Layer 7 of a small transformer language model trained on English Wikipedia (16 layers, counted from 0, width 64).
Take only the direct path to the model's output, skipping the later layers: a vector added to the residual stream pushes a token's score in proportion to its dot product with that token's output vector.

Output vectors of the tokens that the questions are about. A number n stands for (n - 500) times 0.0042.
"ot": 665 412 416 557 441 530 523 600 611 584 486 227 614 462 519 171 445 504 398 507 437 391 532 444 300 485 637 477 426 509 278 471 578 529 330 683 510 691 316 654 491 485 404 400 426 343 551 607 445 504 544 385 530 464 312 519 586 414 630 496 567 579 644 613
"t": 571 551 449 433 622 651 340 406 450 740 629 471 455 471 608 540 420 396 451 362 274 443 564 493 760 271 461 479 489 420 524 827 515 518 397 478 523 441 504 572 658 490 262 440 532 533 473 671 491 505 552 412 536 180 464 543 640 504 625 653 468 301 688 687
"ap": 576 317 369 601 283 280 682 331 679 629 585 497 521 580 626 560 368 640 471 584 640 454 433 428 476 672 468 438 650 650 492 622 443 521 463 663 483 695 412 545 692 485 358 426 677 428 493 580 358 582 455 422 619 411 515 419 657 511 657 534 481 479 471 551
"ere": 302 436 551 543 520 374 593 555 474 629 502 318 490 356 484 573 389 522 647 690 552 586 547 524 527 511 586 343 543 536 544 474 486 641 437 711 462 753 502 502 517 565 369 397 304 338 702 708 533 473 612 562 583 343 301 432 476 425 450 496 757 304 517 501
"ew": 546 419 347 447 406 379 477 651 404 548 420 422 402 143 553 360 392 680 554 369 389 518 504 424 537 541 575 390 710 718 619 425 556 403 527 640 593 689 285 564 411 572 291 470 459 555 487 625 426 558 347 582 560 403 393 383 584 516 642 792 736 394 790 438
"ue": 553 585 590 482 430 340 563 493 494 510 352 501 443 630 636 501 273 749 687 562 700 578 524 520 497 424 560 427 904 558 691 428 347 486 420 728 281 822 381 481 462 539 490 427 468 238 685 596 507 548 333 539 520 326 479 507 549 597 541 746 786 260 541 467
"ust": 459 602 405 642 475 382 468 618 569 785 495 488 384 621 654 553 313 503 696 405 567 632 503 624 383 503 567 435 610 617 323 369 444 530 375 637 441 673 356 669 511 564 631 276 820 467 544 682 555 402 593 706 801 241 616 677 496 547 547 753 822 422 395 566
"ul": 570 365 313 642 263 329 620 580 612 554 353 449 473 464 529 583 349 590 526 331 525 286 405 429 612 400 642 436 518 494 329 530 571 394 512 664 448 599 593 645 703 456 413 537 440 403 749 653 472 427 649 481 634 413 427 504 593 502 388 480 708 470 516 556
"ore": 556 336 391 690 263 348 641 669 590 709 437 464 450 119 394 228 284 734 572 772 505 706 507 278 505 389 666 627 698 486 542 586 566 604 583 744 253 548 473 602 689 524 503 530 446 364 528 661 278 742 673 469 525 513 241 609 510 533 595 637 812 435 500 458
"ed": 512 550 254 345 427 503 368 577 666 401 565 555 456 444 421 414 452 442 568 584 437 424 426 463 518 599 532 533 293 619 555 620 581 540 715 631 532 432 483 733 458 475 513 395 622 316 501 446 658 620 304 667 437 378 577 610 601 530 677 523 718 319 450 472
"|---|---": 346 640 452 645 436 393 773 494 535 452 606 360 454 286 96 338 91 570 586 529 459 685 628 742 682 770 574 388 400 655 150 525 360 474 537 760 323 706 413 489 388 816 434 500 482 278 542 496 749 462 446 614 747 300 370 476 613 663 622 476 486 243 468 579
"ith": 440 431 512 734 557 276 628 550 405 546 299 236 451 425 473 598 448 566 662 453 502 737 284 551 583 753 372 377 395 580 332 680 450 425 584 628 499 628 413 458 711 575 437 600 722 143 561 431 486 661 463 570 792 337 414 368 526 496 730 675 684 530 574 698
"art": 427 520 434 680 555 342 574 512 598 639 661 449 656 485 291 366 296 561 620 666 489 378 609 462 626 634 466 514 483 349 373 540 629 659 588 695 454 764 529 547 814 512 598 526 508 382 426 683 664 537 463 547 489 416 456 336 562 385 667 570 692 534 642 602
"ber": 574 579 590 667 488 709 643 634 648 389 503 249 580 445 309 404 641 559 578 557 443 796 344 444 400 448 519 343 636 504 327 529 463 691 546 613 374 628 396 562 639 546 366 534 749 371 627 720 485 380 485 630 571 378 652 500 478 562 712 705 759 320 777 588
"al": 534 624 473 557 505 254 645 374 713 631 358 538 530 460 609 525 486 540 478 521 427 388 547 514 444 624 425 353 489 432 385 466 499 507 606 614 628 566 381 639 606 453 668 567 545 443 512 578 438 471 539 378 450 215 443 362 615 730 522 530 561 403 500 501
"===": 274 535 381 436 577 415 382 725 560 486 475 471 420 278 414 470 518 584 557 399 423 672 492 318 429 281 742 236 572 494 578 453 521 340 507 540 336 733 491 624 562 621 553 532 539 480 472 470 413 405 541 551 816 214 471 520 692 648 539 529 472 548 453 700
"ound": 428 545 369 451 534 422 402 518 526 624 441 345 393 474 489 552 293 602 680 491 697 493 533 279 779 625 527 363 281 627 516 579 365 485 440 737 381 489 621 540 770 547 349 585 503 542 738 394 517 726 408 322 587 367 417 563 585 497 684 534 972 606 347 508
"ord": 348 274 361 781 391 407 526 635 440 692 652 607 420 393 370 609 447 558 414 495 537 788 477 444 684 642 271 392 499 692 515 504 297 531 693 628 367 402 360 556 594 558 534 440 660 346 561 573 243 567 453 460 837 453 457 479 649 455 510 444 733 454 658 555
"\n": 482 527 452 803 607 675 423 479 545 462 561 495 374 357 666 297 414 569 480 456 425 677 636 508 634 491 527 349 391 485 551 479 534 517 366 424 491 547 566 404 486 584 578 486 446 538 543 483 554 301 474 595 491 423 531 489 617 517 550 415 534 599 478 234
"he": 583 489 462 613 475 482 615 508 456 507 466 456 236 545 518 652 347 668 550 590 587 558 439 599 557 642 349 508 427 407 572 712 426 608 519 579 530 465 475 576 515 512 546 407 599 466 615 718 490 378 512 460 497 476 193 270 517 533 760 517 659 396 241 606
"us": 347 499 503 489 309 507 561 652 549 557 454 648 508 575 523 323 322 654 369 435 485 475 584 514 557 407 464 245 392 489 475 482 506 668 497 605 545 653 550 638 615 504 547 227 352 391 704 464 454 660 434 485 528 320 528 522 490 561 418 484 723 406 456 470
"20": 435 470 346 489 550 553 661 391 552 380 480 422 489 334 494 485 480 612 570 291 654 559 592 262 706 415 499 245 511 656 348 499 504 543 540 627 496 453 327 560 643 711 305 507 459 489 530 610 586 284 462 512 605 447 351 463 541 641 415 484 463 586 684 462
"ir": 463 560 547 588 331 330 489 580 638 740 365 374 525 597 414 232 449 597 620 333 393 561 479 352 642 488 558 432 680 556 579 557 503 428 582 598 551 538 564 412 719 480 630 450 409 582 427 474 510 516 634 519 609 490 311 467 560 487 567 419 735 539 581 653
"=": 433 306 421 592 527 534 549 441 753 406 471 217 301 538 326 622 588 685 484 543 596 508 534 414 553 524 518 547 517 415 358 619 493 398 479 630 351 489 390 737 418 683 382 490 479 374 779 372 446 486 395 516 729 260 338 585 699 665 548 420 728 387 768 415
"ine": 310 494 559 389 423 429 687 541 538 594 643 382 506 254 427 454 368 727 431 413 463 687 482 617 456 672 521 616 228 637 429 562 455 560 369 680 529 701 286 315 548 532 526 540 509 275 460 472 582 565 436 386 586 267 294 457 510 527 597 488 677 228 580 397
"w": 570 586 712 465 661 359 409 744 594 498 396 484 506 549 412 332 305 585 287 334 381 660 445 520 554 600 427 428 583 368 537 708 389 514 476 556 576 523 404 660 650 499 387 401 700 624 372 557 427 281 413 606 569 311 387 482 457 642 514 668 531 558 444 385
"im": 451 551 664 564 530 482 294 583 619 601 363 379 517 506 657 450 230 581 286 429 381 475 427 536 484 601 351 548 452 661 681 669 632 449 526 658 478 589 605 651 595 482 428 358 711 333 497 566 312 607 514 643 627 297 284 671 582 653 522 417 557 507 537 651
"at": 493 421 353 518 543 378 541 665 666 634 409 474 527 501 573 524 397 572 436 536 480 524 563 412 622 470 566 482 451 451 435 446 715 441 525 594 628 636 505 523 424 479 562 445 498 295 393 570 448 534 385 307 443 423 610 426 523 533 844 414 689 515 543 572
"5": 473 359 510 531 493 565 557 412 414 540 416 307 472 401 419 425 370 527 508 406 480 478 505 334 536 600 492 450 430 562 434 560 386 592 476 582 407 429 394 364 662 640 494 517 652 463 645 555 564 486 347 559 653 554 334 598 593 653 449 509 403 573 540 462
"er": 424 519 526 505 365 435 336 551 458 512 522 469 533 447 468 513 522 523 507 559 606 412 523 474 536 596 572 461 539 583 518 388 408 506 607 611 382 466 507 718 415 440 459 221 460 402 480 779 653 296 625 591 513 307 418 466 492 410 503 485 710 440 657 545

Each question shows what one neuron of this layer's MLP adds at an activation of 1. A number n stands for (n - 500) times 0.00071.

n71: 564 772 367 675 589 746 427 582 730 690 531 342 605 535 828 429 553 396 417 521 251 525 364 448 621 647 576 470 619 501 624 330 231 642 209 381 292 711 468 387 373 531 484 684 595 605 396 552 747 318 691 838 416 429 725 628 759 600 561 269 551 438 409 582
Which three tokens does it push up most, strongest first? "\n", "ust", "ber"

n166: 553 398 600 572 396 314 521 581 776 591 463 501 345 612 418 585 512 673 359 609 434 388 620 467 371 516 430 303 430 595 465 532 602 721 499 503 562 536 513 346 422 477 481 440 588 628 508 531 848 716 437 375 356 488 616 446 218 554 577 538 190 769 269 572
Pushed up most: "ap"

n69: 497 433 496 301 370 575 503 497 417 377 554 639 609 305 368 347 253 389 652 465 697 555 383 549 622 368 616 369 603 238 318 473 489 576 607 588 305 144 418 428 523 260 311 574 439 648 202 668 233 246 512 678 435 346 626 316 268 565 478 567 639 567 561 302
Which of these tokens does it push down most? "im"

n46: 696 777 474 285 438 447 459 464 329 488 508 613 738 373 517 422 663 560 426 544 654 184 346 678 520 617 576 618 607 368 370 447 559 582 591 512 602 602 686 365 185 585 511 647 270 426 280 260 584 103 527 521 433 413 600 489 542 472 470 480 431 566 460 431
Pushed up most: "er"

n100: 374 476 484 504 434 452 692 213 510 482 445 629 471 578 286 505 314 538 683 248 357 423 592 316 389 690 444 457 353 513 278 608 467 593 568 432 291 474 616 451 404 414 430 501 399 669 570 372 443 498 381 531 493 359 563 477 597 480 542 477 274 494 361 573
Pushed up most: "|---|---"

n83: 544 470 587 360 426 507 714 445 607 554 467 487 357 441 547 281 514 680 596 632 412 520 812 528 403 522 712 316 448 352 276 626 429 487 495 378 509 340 443 751 674 470 606 882 287 460 670 588 336 513 393 548 142 530 595 397 494 643 659 197 523 341 380 560
Pushed up most: "al"

n304: 500 530 412 524 509 392 506 455 484 498 534 579 520 429 456 648 460 623 524 461 473 582 489 541 529 495 444 447 563 544 395 494 467 633 547 439 489 520 511 461 551 394 417 584 587 508 520 582 526 452 540 494 638 573 490 445 513 557 524 507 494 600 511 475
Which two tokens does it push up most, strongest first? "ord", "ith"

n188: 413 488 505 558 708 598 410 528 643 524 351 671 488 492 479 436 315 550 421 556 573 154 493 408 468 566 444 520 492 580 627 558 597 357 470 397 294 435 421 451 412 403 488 598 560 550 633 653 325 539 441 301 325 119 386 520 357 514 573 510 528 157 281 521
Pushed up most: "im"

n300: 438 484 351 877 496 462 468 570 325 506 432 448 607 499 671 523 607 525 562 497 258 746 469 645 302 669 513 499 526 490 410 554 552 409 359 478 715 418 633 496 414 376 414 752 519 470 332 500 425 505 315 600 407 501 735 506 487 300 560 466 270 615 607 617
Which two tokens does it push up most, strongest first? "ith", "\n"

n162: 519 522 402 527 486 416 490 478 703 530 413 534 519 326 483 264 505 644 544 414 228 401 440 305 496 152 417 562 453 440 475 540 480 432 574 548 627 698 367 613 280 379 593 403 442 515 570 587 455 513 195 598 555 794 317 446 537 445 564 518 481 698 487 782
Which two tokens does it push up most, strongest first? "ot", "ew"

n282: 311 322 518 483 554 579 401 373 540 615 599 538 582 590 694 624 478 613 318 438 403 446 683 748 322 346 710 574 389 636 628 380 394 515 445 636 579 501 402 382 293 448 605 402 368 604 435 445 387 693 459 633 345 331 398 379 332 378 486 527 654 461 717 338
Pushed up most: "ine"

n303: 616 362 484 610 508 557 458 594 562 520 499 582 708 620 502 503 486 684 305 501 408 562 541 537 368 569 496 651 421 325 569 168 419 333 645 456 543 547 578 659 451 485 559 479 681 542 482 627 469 560 359 428 623 518 599 555 527 420 647 352 370 571 700 485
Pushed up most: "at"

n25: 688 388 127 542 537 512 576 474 578 193 550 589 507 366 214 337 542 423 581 425 489 222 500 483 561 223 478 583 597 571 281 519 390 458 638 439 478 326 726 523 476 438 467 660 477 700 522 540 438 501 701 399 286 270 724 380 258 522 398 376 486 507 317 368
Pushed up most: "ul"

n126: 516 530 638 458 418 430 512 514 517 434 441 602 437 623 659 339 477 411 571 478 733 436 506 570 413 567 543 571 417 809 565 348 485 347 449 476 523 414 503 487 372 507 425 535 493 399 406 393 528 509 457 507 449 592 524 513 471 598 572 520 645 524 550 358
Which of these tokens does it push down most? "t"

n12: 605 475 438 603 532 483 606 563 392 445 599 477 525 771 520 555 485 531 526 405 388 641 427 549 337 654 605 436 533 356 587 603 355 520 553 551 396 438 410 524 497 497 358 694 456 557 192 327 450 394 445 536 522 428 426 456 588 494 457 410 491 379 263 547
Which two tokens does it push up most, strongest first? "w", "he"

n179: 413 508 509 458 518 456 513 530 558 418 523 571 483 496 525 464 511 447 486 473 527 490 558 452 560 481 466 540 474 491 507 530 500 561 644 477 497 457 475 460 550 520 502 474 489 530 466 498 480 472 506 490 543 482 465 515 540 458 489 509 400 431 533 470
Pushed up most: "20"

n224: 493 483 576 608 270 516 613 462 342 434 490 693 687 625 415 650 668 544 591 609 616 643 327 405 427 414 458 558 324 613 415 516 350 484 421 552 406 540 565 314 448 498 569 603 473 584 425 547 302 405 618 381 688 540 561 460 808 404 626 621 378 563 595 499
Pushed up most: "ord"

n201: 576 552 581 624 490 500 465 376 434 482 385 331 395 408 461 406 570 510 445 511 464 557 586 418 512 367 723 521 534 592 417 635 450 418 379 543 531 440 430 390 509 487 315 447 395 458 472 315 543 604 424 710 599 591 389 564 656 487 476 414 643 595 505 388
Pushed up most: "="

n86: 546 492 514 686 425 541 473 487 473 442 517 402 572 483 477 582 536 370 332 503 491 374 630 491 487 563 459 373 465 301 692 614 436 505 695 475 547 580 579 512 648 619 433 446 584 589 499 493 601 545 657 574 635 534 325 605 385 470 636 495 380 566 488 554
Pushed up most: "im"

n294: 784 589 534 515 470 659 513 530 260 564 618 318 658 388 591 371 545 475 445 510 638 527 667 545 630 393 699 340 500 385 682 505 641 453 559 622 679 542 714 573 568 603 489 354 499 333 490 368 239 307 220 586 416 419 286 649 765 347 423 412 584 465 502 313
Pushed up most: "\n"

n29: 429 442 552 540 520 439 548 433 517 629 479 337 500 576 459 382 555 591 429 455 340 529 480 546 477 561 518 511 483 583 445 454 519 549 412 480 500 449 490 330 561 539 488 485 513 597 584 578 468 569 476 465 553 518 500 451 413 369 460 550 462 547 550 489
Which of these tokens does it push down most? "ed"

n176: 613 493 457 443 611 269 318 379 487 428 342 411 585 702 815 391 391 418 647 703 564 496 624 450 518 620 423 773 602 323 488 406 432 495 639 563 528 632 866 312 455 242 485 386 201 471 317 660 394 396 544 100 338 744 358 400 542 664 486 361 729 688 471 625
Which two tokens does it push up most, strongest first? "at", "ir"

n22: 652 508 514 413 399 514 412 561 695 442 592 592 316 359 275 297 700 448 505 477 306 410 575 428 653 645 520 596 438 420 428 529 539 338 634 431 444 450 342 622 467 378 535 492 709 586 427 391 522 561 294 413 473 444 698 393 315 523 492 595 339 558 492 384
Which of these tokens does it push down most? "ere"

n257: 526 727 489 301 410 503 624 568 548 494 343 322 439 344 566 475 394 654 820 357 727 399 809 564 545 555 664 642 502 564 546 540 569 606 590 551 451 394 517 477 586 398 450 450 610 613 418 569 394 490 580 460 445 508 486 342 329 544 600 646 357 701 351 481
Which of these tokens does it push down most? "ord"

n160: 376 319 541 322 597 420 507 454 676 431 488 543 616 387 585 273 375 662 292 557 576 244 450 357 458 532 412 342 424 552 457 735 374 480 371 332 649 478 213 467 395 453 524 566 477 658 533 458 268 561 501 483 431 341 456 518 386 354 598 524 238 445 592 617
Which of these tokens does it push down most? "ust"

n143: 859 487 440 450 342 527 657 271 423 355 366 467 543 461 340 627 462 451 449 422 388 480 560 409 603 336 722 493 537 560 405 321 482 714 550 448 656 523 377 439 479 315 437 699 583 541 579 480 492 386 555 534 397 458 589 556 368 521 475 423 400 505 544 277
Pushed up most: "20"

n32: 433 498 572 541 399 563 534 403 507 503 377 684 624 305 576 389 466 431 587 410 360 639 387 588 550 647 342 613 451 397 531 526 505 635 480 555 490 561 515 410 393 266 460 622 598 369 455 581 602 546 617 613 611 635 438 347 268 323 695 444 321 531 447 443
Which of these tokens does it push down most? "="

n147: 514 329 509 335 294 539 541 436 408 278 528 609 480 683 505 633 337 666 455 536 547 444 420 272 367 336 593 541 500 226 663 477 467 239 759 484 359 391 418 603 504 549 547 262 591 456 476 432 413 644 378 419 432 586 364 466 455 602 463 671 522 492 443 506
Which two tokens does it push up most, strongest first? "ue", "ore"

n167: 434 527 207 602 473 426 579 574 664 428 194 528 427 258 532 658 569 655 398 374 634 532 516 502 639 526 516 746 641 594 768 567 246 653 384 530 594 417 594 474 425 472 466 570 349 421 608 510 565 425 521 466 561 390 476 527 413 509 439 193 526 400 515 297
Which of these tokens does it push down most? "art"

n214: 276 278 569 646 452 579 760 579 569 777 441 436 678 412 433 512 367 640 604 225 321 558 563 484 266 423 468 458 430 718 482 335 694 369 606 244 480 503 539 538 379 472 576 723 451 497 492 629 386 705 622 469 490 460 362 424 769 377 483 133 610 516 411 562
Which of these tokens does it push down most? "w"

n168: 382 519 271 629 758 592 478 512 740 499 543 390 444 534 201 405 646 535 523 433 711 337 563 462 640 640 622 462 557 663 543 378 543 598 645 453 286 194 634 638 564 639 628 370 403 655 529 449 512 573 355 380 291 461 444 480 516 589 512 550 421 443 565 539
Pushed up most: "="

n315: 425 566 418 501 504 537 491 507 469 523 490 402 510 498 459 548 519 544 548 363 471 507 701 505 460 347 456 336 554 552 504 538 566 477 503 584 426 508 661 408 434 534 596 533 371 519 336 472 568 472 585 498 365 553 485 576 473 573 448 421 298 560 479 387
Which of these tokens does it push down most? "ith"

n128: 534 594 754 342 564 346 619 538 448 576 456 682 361 487 421 536 499 495 497 372 479 555 508 813 495 467 455 523 324 492 252 444 559 580 474 466 286 390 540 694 281 268 226 491 401 577 216 317 420 384 479 604 322 414 462 276 379 499 461 345 767 573 379 503
Pushed up most: "w"

n206: 529 683 321 564 264 626 512 472 557 241 477 408 654 541 525 415 533 568 506 768 461 282 583 461 522 595 485 406 426 530 574 449 555 592 501 625 605 373 457 246 366 584 422 390 645 573 623 428 634 507 341 474 482 467 565 498 549 604 439 573 526 538 487 722
Pushed up most: "ed"

n62: 920 528 647 750 344 544 406 312 591 488 367 516 525 173 551 466 338 405 546 394 543 613 731 375 606 511 583 512 400 485 649 652 650 460 558 446 342 517 606 469 354 591 655 539 364 418 584 621 354 494 537 671 653 566 471 505 257 371 482 305 644 474 441 617
Which two tokens does it push up most, strongest first? "ore", "\n"

n97: 320 447 685 638 564 487 558 499 261 307 609 510 522 617 425 465 687 502 405 560 458 317 447 615 497 577 616 508 573 377 320 492 718 563 329 589 558 615 447 751 597 521 479 670 690 552 239 553 644 654 546 575 336 587 504 715 520 437 487 508 637 272 456 485
Pushed up most: "art"

n151: 601 446 471 505 533 600 390 349 508 507 283 461 257 549 615 544 588 490 586 270 637 549 363 456 520 728 527 656 242 765 680 704 815 444 543 544 504 418 517 524 331 455 370 824 250 419 519 493 132 574 793 448 716 434 631 605 569 602 724 367 562 551 391 486
Which of these tokens does it push down most? "art"

n248: 358 430 653 243 308 520 374 599 718 605 408 477 600 590 302 514 380 263 444 740 550 259 628 633 649 786 624 469 596 344 456 622 260 339 502 246 402 540 621 222 484 378 394 504 404 642 553 451 545 516 674 446 605 531 342 596 255 432 554 447 718 719 823 854
Which of these tokens does it push down most? "\n"

n209: 700 387 512 432 487 592 430 510 518 654 660 553 443 540 208 414 471 438 661 557 288 477 709 732 461 463 633 454 361 513 313 539 653 409 645 419 480 607 493 425 316 255 395 391 316 715 579 501 600 564 617 579 436 605 602 462 317 699 635 434 517 774 549 825
Pushed up most: "ot"

n96: 483 593 466 706 355 440 338 369 480 571 464 496 509 500 519 465 528 433 578 460 526 552 491 422 588 477 371 612 592 747 501 644 401 461 500 425 671 454 444 398 591 445 495 562 537 510 546 452 462 213 639 532 573 505 516 534 498 501 436 458 615 581 529 417
Which two tokens does it push up most, strongest first? "ir", "ord"